Layer 4 of a small transformer language model trained on English Wikipedia (8 layers, counted from 0, width 96).
Take only the direct path to the model's output, skipping the later layers: a vector added to the residual stream pushes a token's score in proportion to its dot product with that token's output vector.

Output vectors of the tokens that the questions are about. A number n stands for (n - 128) times 0.011.
" also": 116, 153, 179, 140, 119, 102, 162, 127, 76, 151, 142, 125, 128, 98, 114, 125, 140, 110, 120, 91, 148, 123, 95, 158, 151, 140, 160, 87, 147, 87, 137, 68, 189, 116, 125, 114, 165, 95, 144, 118, 119, 121, 155, 141, 93, 143, 175, 165, 131, 119, 92, 64, 95, 138, 158, 86, 112, 159, 100, 160, 97, 125, 119, 121, 126, 111, 170, 111, 138, 128, 122, 135, 166, 79, 137, 160, 133, 145, 145, 114, 113, 135, 124, 90, 118, 152, 141, 143, 98, 112, 150, 113, 131, 135, 200, 144
"ue": 153, 179, 183, 133, 163, 144, 77, 146, 164, 114, 150, 127, 132, 108, 161, 151, 179, 161, 168, 120, 143, 173, 93, 125, 138, 96, 133, 127, 157, 72, 166, 139, 142, 137, 157, 145, 189, 57, 66, 181, 85, 90, 167, 104, 137, 95, 148, 154, 142, 154, 131, 128, 83, 162, 47, 113, 149, 180, 102, 127, 81, 113, 122, 105, 92, 85, 98, 132, 157, 116, 66, 172, 101, 135, 136, 123, 74, 147, 137, 118, 67, 140, 153, 136, 130, 98, 73, 95, 82, 163, 153, 151, 102, 136, 139, 115
"cl": 133, 196, 111, 144, 147, 126, 88, 130, 29, 136, 121, 130, 153, 164, 129, 121, 129, 68, 155, 162, 98, 150, 123, 168, 132, 134, 161, 114, 123, 147, 177, 122, 121, 114, 123, 152, 145, 171, 117, 81, 97, 135, 194, 117, 109, 123, 142, 124, 116, 157, 96, 91, 109, 99, 150, 140, 106, 131, 140, 160, 58, 136, 177, 101, 100, 167, 121, 92, 93, 90, 131, 150, 152, 143, 140, 131, 133, 112, 130, 85, 93, 106, 147, 173, 152, 119, 111, 161, 124, 109, 122, 99, 137, 155, 146, 113
"ect": 190, 70, 139, 174, 117, 158, 131, 122, 148, 49, 120, 140, 150, 154, 156, 115, 171, 116, 110, 123, 95, 175, 135, 138, 145, 177, 77, 137, 159, 104, 197, 122, 84, 111, 108, 134, 122, 146, 88, 87, 71, 113, 118, 124, 102, 165, 196, 125, 139, 129, 127, 140, 88, 141, 91, 46, 130, 64, 107, 200, 83, 107, 149, 134, 108, 140, 171, 101, 118, 149, 127, 162, 157, 188, 146, 131, 124, 93, 145, 96, 132, 114, 168, 122, 159, 155, 90, 128, 112, 160, 129, 101, 116, 138, 144, 83
"ated": 99, 107, 171, 94, 151, 110, 131, 119, 146, 158, 106, 135, 98, 113, 132, 90, 138, 40, 154, 72, 96, 96, 98, 186, 118, 138, 172, 134, 152, 160, 186, 86, 146, 121, 72, 191, 131, 115, 83, 150, 155, 137, 121, 126, 123, 120, 216, 138, 166, 87, 166, 173, 123, 180, 80, 108, 147, 147, 118, 93, 88, 160, 103, 128, 137, 134, 159, 169, 135, 123, 110, 115, 78, 169, 151, 139, 126, 100, 130, 100, 94, 184, 121, 150, 105, 72, 183, 112, 121, 115, 132, 115, 164, 79, 162, 103
"ra": 124, 125, 173, 95, 126, 137, 94, 101, 89, 145, 115, 126, 152, 144, 145, 140, 177, 63, 106, 135, 120, 203, 99, 147, 119, 112, 80, 149, 168, 148, 189, 116, 130, 98, 163, 155, 80, 88, 94, 152, 97, 140, 83, 149, 99, 122, 144, 158, 110, 80, 161, 182, 130, 134, 138, 142, 114, 152, 135, 147, 124, 116, 110, 119, 109, 187, 133, 108, 156, 104, 148, 107, 105, 119, 145, 143, 86, 166, 151, 136, 115, 100, 180, 129, 98, 122, 136, 125, 110, 119, 151, 149, 131, 101, 118, 93
"ity": 116, 148, 149, 116, 164, 129, 120, 174, 87, 121, 86, 129, 142, 79, 155, 137, 110, 166, 122, 99, 124, 98, 75, 186, 123, 111, 142, 130, 170, 88, 180, 126, 133, 121, 110, 83, 168, 150, 49, 177, 141, 154, 119, 131, 160, 137, 96, 89, 122, 46, 123, 115, 184, 126, 99, 136, 147, 106, 95, 112, 11, 189, 164, 104, 126, 143, 121, 88, 115, 124, 116, 130, 136, 180, 164, 135, 163, 120, 142, 111, 115, 144, 151, 134, 116, 138, 139, 147, 187, 116, 125, 147, 142, 156, 131, 84
"ork": 106, 156, 159, 138, 178, 184, 121, 137, 100, 169, 119, 141, 173, 109, 94, 85, 153, 138, 110, 89, 169, 178, 122, 173, 100, 118, 128, 127, 124, 94, 155, 114, 161, 147, 95, 69, 150, 85, 67, 118, 114, 185, 166, 114, 80, 123, 159, 118, 125, 94, 117, 126, 143, 82, 164, 79, 94, 142, 100, 124, 87, 170, 94, 158, 103, 126, 178, 136, 175, 154, 111, 153, 156, 124, 127, 144, 130, 92, 149, 104, 158, 107, 125, 119, 120, 117, 158, 171, 109, 125, 174, 46, 112, 116, 125, 135
"ment": 192, 156, 119, 143, 125, 113, 154, 132, 156, 114, 110, 121, 195, 110, 91, 103, 161, 78, 111, 113, 171, 53, 119, 147, 101, 133, 103, 111, 162, 83, 161, 128, 133, 134, 114, 98, 165, 134, 130, 90, 114, 147, 132, 220, 143, 125, 163, 145, 165, 113, 106, 145, 130, 125, 117, 172, 144, 151, 110, 193, 86, 145, 88, 135, 82, 104, 103, 107, 150, 104, 133, 154, 132, 137, 150, 95, 139, 89, 176, 161, 72, 127, 129, 167, 137, 93, 163, 90, 113, 86, 196, 18, 143, 86, 214, 56
"==": 172, 133, 151, 142, 116, 127, 129, 85, 131, 121, 132, 148, 127, 136, 90, 135, 144, 157, 125, 72, 201, 99, 77, 128, 79, 103, 142, 113, 137, 111, 139, 83, 152, 130, 177, 171, 142, 112, 152, 156, 164, 113, 116, 140, 131, 102, 157, 119, 104, 144, 145, 124, 94, 129, 115, 127, 92, 170, 119, 170, 87, 149, 99, 119, 130, 191, 158, 105, 73, 121, 134, 130, 171, 124, 127, 111, 150, 136, 127, 111, 120, 92, 101, 112, 178, 138, 111, 146, 145, 164, 112, 95, 133, 97, 137, 108
"age": 160, 115, 135, 99, 89, 103, 137, 144, 120, 103, 85, 133, 139, 60, 193, 151, 104, 97, 158, 66, 139, 183, 141, 113, 119, 125, 174, 124, 102, 137, 153, 145, 157, 153, 100, 131, 138, 96, 85, 102, 118, 137, 110, 188, 144, 152, 192, 123, 135, 73, 148, 166, 52, 126, 115, 114, 86, 128, 140, 129, 85, 177, 128, 126, 83, 133, 94, 140, 114, 152, 115, 151, 85, 142, 95, 134, 153, 127, 174, 132, 129, 122, 155, 170, 122, 116, 90, 154, 119, 178, 149, 82, 156, 163, 137, 124

Output weights of attention head 0. The head adds the sum of these rows, row i times number i of z. A number n stands for (n - 128) times 0.0068.
o0: 142, 127, 112, 116, 148, 127, 129, 126, 97, 128, 124, 113, 113, 137, 155, 93, 142, 138, 106, 123, 139, 128, 149, 126, 129, 136, 153, 102, 78, 130, 127, 133, 125, 138, 131, 106, 96, 99, 120, 155, 139, 107, 162, 146, 135, 124, 97, 131, 105, 130, 104, 119, 158, 185, 138, 140, 110, 84, 128, 113, 144, 113, 113, 128, 134, 132, 142, 137, 199, 149, 129, 88, 109, 120, 109, 134, 128, 136, 145, 132, 118, 149, 118, 119, 123, 115, 138, 85, 155, 144, 140, 156, 132, 121, 114, 172
o1: 98, 111, 148, 126, 119, 92, 108, 107, 124, 129, 138, 138, 171, 107, 99, 144, 154, 119, 141, 126, 168, 134, 79, 116, 141, 115, 131, 163, 126, 130, 128, 100, 142, 109, 121, 141, 154, 123, 142, 126, 114, 148, 127, 110, 113, 123, 133, 116, 153, 146, 140, 129, 123, 112, 131, 119, 104, 158, 124, 135, 145, 151, 170, 135, 119, 152, 147, 114, 114, 106, 99, 147, 165, 155, 121, 144, 119, 100, 124, 124, 140, 82, 173, 108, 122, 125, 143, 122, 113, 119, 135, 156, 131, 119, 145, 129
o2: 148, 128, 123, 118, 128, 117, 144, 142, 148, 129, 93, 150, 113, 123, 134, 112, 129, 127, 123, 148, 100, 122, 134, 160, 116, 126, 109, 153, 172, 102, 128, 132, 162, 103, 110, 170, 106, 166, 137, 120, 148, 135, 108, 122, 103, 152, 143, 105, 125, 134, 124, 141, 119, 94, 105, 148, 160, 119, 122, 123, 103, 158, 157, 119, 113, 144, 109, 148, 98, 132, 129, 168, 123, 102, 169, 131, 120, 148, 119, 67, 126, 147, 105, 137, 155, 140, 111, 132, 102, 113, 133, 97, 157, 143, 128, 104
o3: 133, 120, 134, 134, 117, 107, 114, 112, 104, 131, 162, 138, 114, 99, 111, 154, 134, 138, 126, 125, 144, 123, 124, 114, 125, 112, 129, 128, 107, 119, 136, 121, 174, 83, 106, 172, 198, 144, 116, 148, 149, 141, 115, 97, 136, 148, 146, 132, 156, 122, 165, 126, 94, 146, 116, 107, 93, 153, 139, 119, 110, 144, 143, 146, 116, 150, 128, 93, 100, 107, 120, 133, 149, 165, 136, 118, 119, 121, 116, 125, 101, 103, 104, 128, 140, 121, 123, 181, 109, 131, 164, 130, 131, 124, 104, 174
o4: 191, 126, 136, 136, 115, 145, 132, 138, 123, 152, 141, 120, 92, 135, 170, 119, 105, 130, 101, 133, 99, 131, 148, 125, 104, 113, 157, 125, 90, 125, 120, 156, 179, 70, 163, 147, 91, 152, 126, 132, 144, 116, 124, 117, 102, 119, 133, 133, 126, 134, 121, 126, 108, 173, 124, 121, 154, 145, 138, 126, 94, 120, 108, 129, 155, 113, 131, 152, 105, 144, 141, 94, 128, 120, 149, 92, 107, 147, 153, 83, 123, 166, 44, 128, 163, 146, 112, 118, 122, 130, 167, 118, 125, 148, 102, 126
o5: 94, 95, 103, 147, 162, 129, 124, 98, 110, 162, 148, 115, 113, 140, 110, 116, 150, 115, 119, 129, 136, 122, 117, 72, 112, 115, 137, 100, 79, 128, 114, 148, 182, 159, 136, 138, 110, 144, 133, 143, 161, 133, 139, 114, 97, 131, 132, 149, 101, 157, 156, 109, 174, 144, 149, 136, 49, 145, 150, 108, 149, 95, 153, 120, 109, 117, 146, 145, 134, 105, 136, 130, 155, 122, 139, 150, 120, 133, 127, 168, 116, 99, 115, 108, 92, 138, 143, 87, 127, 99, 159, 180, 132, 110, 104, 195
o6: 151, 145, 103, 108, 159, 133, 153, 127, 116, 127, 159, 151, 106, 126, 112, 79, 100, 117, 98, 101, 122, 112, 163, 138, 127, 127, 117, 123, 89, 93, 136, 141, 128, 173, 132, 151, 103, 144, 148, 114, 158, 122, 120, 162, 169, 154, 123, 125, 127, 115, 95, 102, 132, 156, 152, 162, 140, 98, 127, 137, 117, 130, 94, 125, 131, 151, 132, 141, 136, 110, 115, 84, 88, 123, 111, 140, 125, 139, 123, 103, 162, 185, 136, 112, 133, 123, 130, 94, 103, 149, 125, 125, 153, 124, 145, 92
o7: 139, 150, 111, 133, 162, 122, 121, 134, 98, 157, 92, 153, 122, 132, 120, 82, 107, 131, 98, 125, 107, 105, 147, 134, 170, 129, 120, 142, 59, 102, 136, 122, 156, 108, 123, 144, 79, 119, 121, 138, 144, 162, 138, 137, 158, 182, 132, 132, 87, 118, 103, 108, 128, 128, 143, 159, 110, 100, 167, 125, 121, 104, 114, 85, 158, 162, 137, 138, 154, 137, 142, 126, 82, 120, 140, 150, 121, 148, 157, 106, 149, 184, 156, 86, 127, 117, 124, 69, 89, 134, 162, 145, 128, 120, 153, 107
o8: 100, 99, 132, 128, 136, 169, 162, 123, 134, 137, 125, 105, 138, 153, 128, 122, 117, 138, 100, 122, 117, 131, 133, 105, 104, 142, 135, 98, 148, 136, 122, 124, 119, 152, 156, 104, 101, 128, 119, 93, 141, 116, 137, 129, 155, 122, 119, 174, 144, 139, 138, 132, 102, 144, 128, 99, 121, 112, 117, 138, 153, 88, 120, 108, 117, 123, 132, 119, 160, 90, 128, 109, 138, 142, 113, 166, 137, 126, 103, 189, 157, 156, 139, 140, 105, 116, 134, 117, 154, 128, 108, 128, 96, 133, 135, 120
o9: 146, 163, 134, 134, 149, 109, 147, 127, 139, 153, 88, 124, 129, 150, 128, 89, 128, 112, 133, 115, 130, 155, 177, 162, 148, 143, 108, 139, 83, 90, 131, 105, 109, 141, 143, 145, 126, 113, 112, 117, 118, 144, 121, 144, 160, 133, 109, 139, 116, 108, 91, 122, 106, 155, 107, 142, 154, 91, 132, 143, 133, 147, 85, 125, 109, 145, 123, 120, 118, 121, 128, 129, 124, 155, 163, 140, 117, 153, 127, 107, 136, 169, 139, 137, 117, 114, 92, 110, 130, 146, 140, 103, 109, 123, 144, 79
o10: 115, 117, 140, 110, 124, 125, 113, 115, 124, 110, 124, 111, 137, 105, 111, 146, 137, 122, 147, 147, 137, 112, 106, 136, 176, 126, 124, 165, 138, 144, 120, 122, 131, 120, 98, 147, 149, 119, 143, 154, 135, 134, 106, 111, 111, 129, 118, 83, 156, 133, 127, 135, 110, 81, 135, 112, 132, 120, 123, 136, 131, 166, 153, 141, 138, 142, 139, 123, 108, 140, 107, 139, 115, 140, 126, 143, 130, 104, 126, 108, 145, 120, 150, 114, 117, 125, 144, 127, 90, 130, 128, 150, 175, 125, 138, 139
o11: 101, 114, 156, 151, 105, 111, 74, 111, 131, 139, 103, 72, 153, 130, 146, 149, 159, 140, 138, 141, 137, 115, 106, 127, 187, 137, 144, 153, 108, 165, 125, 91, 137, 69, 125, 117, 127, 107, 139, 157, 112, 139, 107, 116, 111, 114, 112, 139, 153, 155, 124, 146, 134, 85, 129, 92, 104, 125, 137, 124, 141, 134, 150, 140, 152, 144, 103, 117, 136, 132, 149, 146, 106, 142, 129, 129, 122, 115, 140, 150, 145, 117, 145, 117, 125, 136, 134, 115, 121, 126, 147, 148, 120, 154, 108, 143
o12: 95, 146, 111, 114, 137, 176, 129, 111, 153, 105, 156, 114, 101, 141, 161, 154, 123, 143, 108, 126, 107, 100, 118, 124, 129, 121, 95, 67, 132, 138, 121, 174, 129, 161, 145, 125, 135, 135, 128, 137, 177, 85, 131, 128, 139, 154, 128, 143, 132, 95, 137, 112, 127, 120, 121, 152, 126, 100, 155, 133, 128, 91, 78, 107, 138, 131, 146, 120, 136, 134, 161, 98, 111, 122, 119, 141, 138, 163, 122, 134, 150, 107, 143, 101, 109, 142, 116, 118, 107, 152, 117, 127, 169, 109, 103, 176
o13: 110, 111, 147, 138, 112, 119, 97, 110, 126, 139, 139, 122, 143, 102, 127, 154, 158, 132, 155, 139, 164, 139, 94, 125, 146, 111, 147, 142, 83, 160, 138, 106, 124, 99, 119, 118, 142, 87, 133, 139, 89, 135, 134, 104, 98, 99, 128, 116, 138, 122, 147, 129, 156, 124, 144, 108, 133, 166, 110, 154, 142, 151, 140, 144, 153, 91, 146, 118, 99, 172, 117, 138, 142, 133, 138, 106, 126, 94, 131, 125, 121, 81, 157, 129, 119, 129, 127, 156, 156, 134, 133, 118, 117, 105, 134, 137
o14: 119, 99, 119, 103, 149, 125, 141, 124, 112, 128, 168, 168, 127, 97, 117, 134, 138, 133, 120, 119, 136, 120, 112, 129, 93, 122, 121, 130, 100, 104, 140, 138, 167, 120, 130, 163, 139, 154, 147, 119, 153, 111, 132, 119, 105, 132, 139, 95, 127, 127, 140, 106, 159, 153, 153, 140, 125, 145, 130, 128, 132, 141, 142, 135, 114, 126, 177, 124, 110, 115, 78, 127, 159, 127, 142, 133, 116, 116, 130, 105, 100, 94, 137, 125, 129, 122, 121, 139, 100, 121, 135, 130, 171, 116, 134, 144
o15: 144, 131, 148, 121, 147, 118, 139, 160, 132, 113, 91, 143, 111, 133, 129, 113, 134, 128, 158, 114, 83, 102, 146, 162, 108, 147, 114, 153, 152, 93, 118, 130, 121, 148, 98, 155, 120, 128, 131, 144, 131, 134, 155, 117, 109, 124, 128, 93, 130, 137, 92, 128, 175, 134, 110, 150, 114, 146, 127, 93, 138, 135, 119, 96, 78, 161, 135, 144, 141, 110, 127, 148, 79, 134, 179, 170, 126, 133, 152, 112, 132, 141, 127, 142, 146, 105, 99, 125, 78, 119, 110, 100, 182, 98, 124, 115
o16: 135, 129, 120, 161, 106, 141, 129, 150, 107, 156, 143, 98, 102, 151, 155, 132, 94, 130, 153, 146, 111, 126, 159, 84, 129, 133, 135, 104, 136, 105, 110, 132, 157, 93, 137, 150, 147, 152, 123, 144, 108, 144, 135, 115, 119, 135, 136, 141, 143, 172, 127, 122, 85, 133, 77, 120, 110, 152, 125, 117, 119, 95, 141, 124, 113, 99, 89, 140, 95, 145, 161, 139, 135, 142, 163, 93, 129, 164, 129, 149, 108, 125, 45, 156, 150, 133, 123, 174, 129, 96, 151, 159, 106, 122, 49, 160
o17: 132, 162, 128, 137, 125, 117, 125, 108, 126, 155, 90, 121, 95, 128, 131, 109, 116, 110, 137, 129, 131, 141, 165, 133, 189, 132, 132, 131, 88, 122, 119, 89, 126, 89, 98, 148, 134, 90, 123, 139, 143, 164, 118, 96, 131, 132, 128, 127, 123, 130, 137, 151, 75, 113, 79, 156, 152, 89, 140, 141, 121, 164, 124, 134, 139, 146, 109, 135, 112, 169, 143, 125, 92, 143, 160, 126, 109, 152, 109, 96, 154, 147, 119, 144, 165, 113, 115, 146, 130, 154, 160, 111, 136, 118, 127, 135
o18: 134, 141, 126, 144, 128, 135, 138, 147, 104, 120, 144, 117, 117, 138, 143, 135, 116, 137, 96, 137, 108, 127, 148, 162, 135, 142, 134, 110, 141, 110, 127, 131, 112, 135, 154, 100, 78, 103, 120, 142, 124, 112, 129, 146, 144, 138, 98, 160, 130, 124, 78, 104, 161, 140, 128, 133, 108, 115, 125, 132, 145, 86, 124, 93, 139, 133, 86, 121, 173, 113, 136, 135, 95, 116, 124, 139, 156, 141, 144, 154, 140, 142, 86, 140, 149, 127, 133, 117, 140, 147, 107, 103, 120, 136, 115, 125
o19: 98, 127, 131, 154, 141, 124, 125, 146, 118, 145, 97, 117, 150, 132, 143, 122, 140, 141, 126, 136, 122, 120, 113, 146, 168, 144, 148, 145, 125, 120, 137, 100, 118, 120, 127, 84, 70, 84, 130, 139, 76, 147, 141, 134, 120, 124, 123, 155, 108, 138, 99, 112, 191, 121, 137, 135, 90, 130, 127, 128, 151, 84, 147, 79, 162, 117, 98, 137, 158, 158, 159, 173, 85, 114, 139, 134, 150, 139, 164, 169, 127, 129, 152, 115, 119, 128, 131, 90, 139, 106, 106, 129, 115, 107, 139, 104
o20: 138, 128, 115, 115, 148, 78, 120, 147, 113, 123, 114, 99, 159, 131, 120, 100, 178, 113, 166, 120, 122, 154, 156, 122, 106, 136, 107, 157, 95, 136, 130, 141, 96, 250, 127, 159, 133, 143, 131, 132, 72, 139, 95, 148, 140, 99, 106, 91, 115, 176, 112, 147, 177, 161, 150, 109, 141, 130, 107, 123, 146, 134, 131, 161, 56, 93, 168, 132, 125, 103, 111, 130, 136, 142, 123, 176, 148, 78, 116, 160, 123, 136, 128, 125, 83, 133, 114, 84, 145, 72, 131, 155, 102, 124, 110, 125
o21: 106, 91, 113, 128, 156, 134, 166, 123, 130, 149, 96, 126, 120, 145, 139, 78, 159, 121, 114, 155, 115, 144, 121, 135, 103, 131, 155, 119, 121, 97, 109, 105, 148, 155, 141, 143, 42, 113, 152, 133, 134, 102, 157, 104, 59, 93, 127, 137, 117, 160, 106, 122, 175, 133, 106, 196, 99, 133, 107, 145, 173, 156, 165, 99, 103, 101, 145, 169, 143, 169, 122, 134, 108, 105, 178, 136, 121, 162, 99, 115, 145, 95, 113, 127, 130, 131, 119, 100, 159, 102, 104, 126, 183, 77, 111, 151
o22: 91, 132, 119, 135, 127, 166, 115, 129, 181, 114, 108, 104, 152, 134, 111, 149, 136, 144, 151, 129, 153, 159, 107, 97, 131, 121, 98, 113, 145, 179, 124, 156, 90, 154, 134, 140, 162, 154, 137, 112, 124, 121, 92, 146, 116, 103, 121, 86, 124, 121, 136, 108, 109, 78, 148, 102, 143, 111, 149, 129, 149, 137, 100, 137, 98, 112, 177, 130, 111, 129, 111, 141, 174, 119, 126, 159, 154, 94, 110, 127, 120, 114, 163, 99, 108, 145, 134, 112, 129, 113, 140, 133, 129, 129, 131, 115
o23: 142, 168, 129, 139, 128, 133, 136, 128, 157, 133, 142, 142, 103, 146, 122, 128, 101, 114, 151, 111, 114, 143, 165, 106, 104, 125, 110, 105, 123, 123, 145, 144, 82, 194, 126, 137, 168, 136, 103, 129, 92, 161, 106, 138, 169, 134, 162, 142, 106, 129, 132, 143, 116, 119, 117, 82, 161, 136, 155, 115, 107, 65, 95, 116, 81, 119, 119, 132, 120, 105, 148, 140, 102, 124, 152, 180, 158, 128, 118, 167, 149, 147, 103, 133, 117, 124, 110, 156, 114, 99, 93, 107, 118, 84, 110, 127
o24: 158, 132, 171, 100, 117, 109, 104, 145, 128, 125, 104, 173, 134, 134, 122, 119, 165, 121, 128, 130, 125, 110, 93, 164, 123, 126, 131, 192, 181, 120, 153, 88, 117, 127, 122, 127, 96, 120, 149, 120, 101, 96, 146, 123, 90, 116, 137, 111, 144, 138, 115, 146, 172, 100, 129, 133, 144, 178, 71, 120, 125, 154, 161, 108, 136, 125, 149, 148, 112, 129, 105, 143, 131, 123, 140, 127, 133, 107, 171, 83, 144, 106, 170, 110, 147, 108, 131, 126, 97, 126, 85, 103, 161, 93, 172, 82
o25: 133, 127, 113, 108, 124, 91, 150, 119, 136, 94, 140, 148, 150, 98, 104, 152, 121, 122, 125, 111, 141, 128, 136, 143, 103, 127, 89, 137, 140, 118, 132, 144, 138, 152, 109, 157, 189, 173, 130, 127, 145, 134, 92, 141, 162, 130, 131, 107, 136, 139, 135, 144, 117, 107, 143, 115, 161, 137, 137, 118, 116, 169, 146, 179, 93, 154, 134, 119, 106, 78, 78, 131, 158, 130, 124, 134, 110, 99, 91, 129, 114, 112, 123, 129, 135, 136, 125, 152, 101, 94, 135, 131, 136, 157, 130, 125
o26: 121, 137, 118, 154, 126, 126, 129, 137, 147, 117, 111, 126, 122, 147, 152, 154, 96, 135, 140, 114, 106, 138, 143, 112, 147, 143, 141, 140, 134, 148, 114, 136, 111, 107, 114, 95, 128, 104, 105, 117, 100, 160, 136, 143, 147, 135, 118, 121, 115, 129, 137, 128, 124, 121, 137, 132, 135, 126, 160, 103, 124, 97, 91, 121, 142, 144, 96, 149, 149, 123, 161, 151, 117, 118, 117, 131, 118, 142, 152, 172, 135, 152, 137, 129, 116, 120, 111, 122, 121, 117, 131, 135, 72, 144, 157, 94
o27: 134, 140, 123, 123, 126, 98, 127, 165, 86, 89, 162, 135, 120, 110, 116, 145, 153, 149, 129, 147, 175, 121, 144, 176, 127, 135, 120, 131, 156, 109, 153, 133, 96, 108, 102, 127, 128, 127, 110, 122, 115, 91, 135, 139, 136, 114, 96, 126, 132, 127, 122, 101, 209, 121, 94, 174, 117, 107, 92, 112, 131, 171, 153, 118, 134, 106, 114, 110, 156, 140, 82, 140, 123, 115, 124, 115, 155, 130, 100, 137, 92, 90, 141, 155, 159, 136, 158, 145, 164, 154, 116, 104, 140, 106, 107, 134
o28: 144, 141, 114, 139, 113, 149, 103, 132, 117, 117, 147, 154, 126, 90, 113, 160, 110, 138, 142, 140, 142, 132, 88, 98, 125, 107, 130, 123, 104, 167, 97, 151, 198, 68, 116, 137, 140, 137, 120, 132, 144, 129, 142, 62, 97, 141, 150, 66, 111, 97, 173, 102, 128, 114, 136, 163, 100, 146, 141, 133, 123, 136, 134, 145, 151, 111, 158, 128, 122, 165, 126, 98, 144, 137, 100, 91, 131, 126, 158, 112, 90, 102, 108, 140, 149, 136, 142, 151, 128, 142, 149, 155, 139, 132, 126, 170
o29: 133, 126, 120, 107, 121, 160, 124, 152, 158, 104, 125, 135, 107, 155, 151, 154, 123, 130, 147, 130, 108, 116, 125, 97, 93, 144, 127, 99, 205, 165, 116, 145, 103, 117, 120, 100, 137, 160, 125, 101, 129, 118, 146, 127, 118, 123, 151, 103, 120, 138, 167, 157, 108, 119, 117, 108, 174, 132, 122, 103, 111, 108, 113, 147, 120, 130, 150, 147, 132, 121, 118, 113, 142, 113, 121, 127, 117, 127, 134, 131, 123, 130, 129, 146, 136, 125, 132, 147, 114, 128, 120, 131, 113, 141, 134, 121
o30: 86, 116, 102, 151, 130, 115, 123, 111, 99, 157, 159, 144, 144, 122, 128, 136, 120, 140, 130, 120, 140, 121, 141, 122, 184, 128, 127, 123, 40, 135, 143, 169, 115, 137, 130, 104, 118, 121, 104, 123, 103, 163, 146, 123, 154, 147, 116, 138, 120, 119, 111, 121, 154, 122, 140, 134, 37, 101, 150, 105, 144, 94, 136, 95, 126, 137, 117, 108, 184, 91, 87, 136, 121, 142, 103, 173, 162, 128, 146, 172, 136, 138, 140, 139, 108, 113, 115, 146, 138, 128, 147, 151, 107, 128, 105, 163
o31: 156, 121, 110, 112, 137, 97, 149, 132, 107, 139, 124, 136, 172, 107, 114, 100, 128, 124, 126, 123, 174, 159, 157, 140, 125, 119, 131, 143, 60, 119, 153, 134, 125, 129, 137, 160, 128, 147, 128, 82, 112, 142, 114, 141, 141, 113, 114, 97, 122, 126, 112, 115, 111, 170, 146, 134, 144, 108, 108, 161, 125, 179, 128, 134, 115, 110, 153, 124, 114, 118, 78, 124, 169, 136, 133, 123, 113, 104, 84, 101, 112, 164, 142, 137, 142, 139, 123, 111, 165, 125, 176, 120, 97, 149, 138, 68

Each question shows a token from some text and the vector z that the head gathered there. A number n stands for (n - 128) times 0.03.

"ment": 83, 147, 162, 172, 139, 111, 139, 117, 112, 141, 138, 109, 95, 118, 147, 154, 150, 115, 134, 107, 162, 96, 125, 151, 203, 145, 106, 122, 109, 120, 107, 138
Which of these tokens does it push up most? "ment"

"ing": 85, 172, 149, 150, 111, 101, 159, 156, 101, 170, 160, 102, 101, 145, 166, 148, 104, 129, 110, 113, 151, 94, 144, 126, 216, 137, 99, 115, 126, 99, 107, 163
Which three tokens does it push up most, strongest first? "ment", "ated", "ect"

"ro": 55, 155, 121, 171, 133, 69, 96, 47, 135, 137, 137, 128, 102, 166, 128, 107, 155, 107, 125, 85, 156, 62, 154, 155, 197, 145, 110, 121, 124, 145, 84, 144
Which of these tokens does it push up most? "ect"

" of": 94, 170, 151, 168, 134, 126, 143, 151, 86, 145, 164, 132, 105, 151, 161, 145, 127, 138, 103, 115, 127, 100, 129, 132, 216, 122, 90, 97, 141, 102, 91, 130
Which of these tokens does it push up most? "ated"

"y": 90, 135, 135, 146, 120, 96, 143, 121, 114, 113, 165, 137, 133, 125, 136, 121, 136, 97, 166, 125, 110, 75, 153, 130, 186, 131, 103, 137, 154, 113, 124, 113
Which three tokens does it push up most, strongest first? "ity", "==", "ect"

" a": 83, 162, 157, 154, 115, 103, 154, 151, 88, 157, 173, 94, 115, 142, 171, 143, 104, 125, 108, 108, 146, 92, 158, 123, 210, 141, 99, 125, 141, 108, 107, 158
Which of these tokens does it push up most? "ment"

" D": 66, 114, 139, 146, 166, 79, 140, 103, 131, 132, 140, 121, 129, 137, 121, 104, 157, 115, 147, 100, 111, 62, 158, 144, 165, 120, 119, 111, 156, 137, 96, 137
Which of these tokens does it push up most? "ect"

"ub": 53, 156, 154, 200, 119, 58, 113, 59, 113, 147, 154, 92, 110, 149, 146, 124, 144, 135, 111, 61, 128, 73, 138, 143, 193, 169, 80, 148, 130, 126, 72, 152
Which three tokens does it push up most, strongest first? "==", "ect", "ment"

"im": 86, 130, 137, 139, 120, 94, 143, 116, 117, 109, 163, 129, 137, 121, 130, 118, 141, 94, 171, 126, 109, 76, 159, 140, 181, 132, 103, 136, 155, 115, 123, 110
Which of these tokens does it push up most? "ity"

"e": 72, 118, 142, 147, 170, 85, 147, 109, 129, 144, 143, 120, 126, 138, 127, 103, 158, 127, 136, 93, 113, 70, 156, 135, 163, 116, 119, 109, 151, 135, 90, 152
Which of these tokens does it push up most? "ect"

" and": 106, 167, 148, 155, 133, 107, 156, 147, 89, 140, 179, 139, 92, 151, 166, 146, 119, 130, 137, 129, 124, 108, 114, 97, 227, 110, 88, 128, 152, 94, 114, 138
Which of these tokens does it push up most? "ated"

"2": 78, 165, 168, 158, 144, 108, 157, 138, 100, 143, 162, 103, 94, 119, 161, 148, 133, 118, 118, 108, 146, 114, 137, 118, 217, 135, 98, 107, 128, 108, 87, 147
Which of these tokens does it push up most? "ated"

" com": 105, 148, 153, 148, 128, 68, 153, 123, 66, 152, 183, 135, 81, 157, 159, 144, 124, 131, 148, 132, 138, 95, 101, 87, 236, 125, 82, 166, 145, 95, 104, 154
Which two tokens does it push up most, strongest first? "ity", "ment"

"ore": 64, 111, 140, 145, 171, 78, 140, 100, 133, 133, 137, 119, 129, 138, 119, 101, 160, 117, 145, 97, 111, 62, 158, 146, 162, 119, 120, 108, 157, 139, 92, 140
Which three tokens does it push up most, strongest first? "ect", "==", "age"

"ic": 56, 158, 152, 198, 119, 63, 115, 64, 112, 145, 155, 95, 110, 149, 148, 125, 142, 133, 111, 63, 128, 75, 138, 141, 194, 166, 80, 145, 132, 125, 73, 151
Which three tokens does it push up most, strongest first? "==", "ect", "ment"

" ": 81, 174, 164, 154, 148, 109, 158, 146, 92, 148, 168, 110, 89, 133, 166, 145, 128, 124, 108, 111, 143, 118, 133, 107, 227, 127, 97, 99, 135, 103, 83, 148
Which three tokens does it push up most, strongest first? "ated", "==", "ment"

" d": 56, 121, 170, 157, 172, 64, 150, 117, 125, 156, 146, 116, 114, 127, 130, 115, 144, 135, 129, 79, 97, 65, 144, 134, 177, 129, 115, 103, 148, 135, 81, 155
Which of these tokens does it push up most? "ect"

" |": 87, 162, 135, 178, 147, 118, 138, 105, 94, 123, 158, 124, 99, 157, 165, 123, 148, 112, 105, 86, 159, 86, 147, 126, 186, 147, 102, 116, 158, 121, 98, 159
Which of these tokens does it push up most? "=="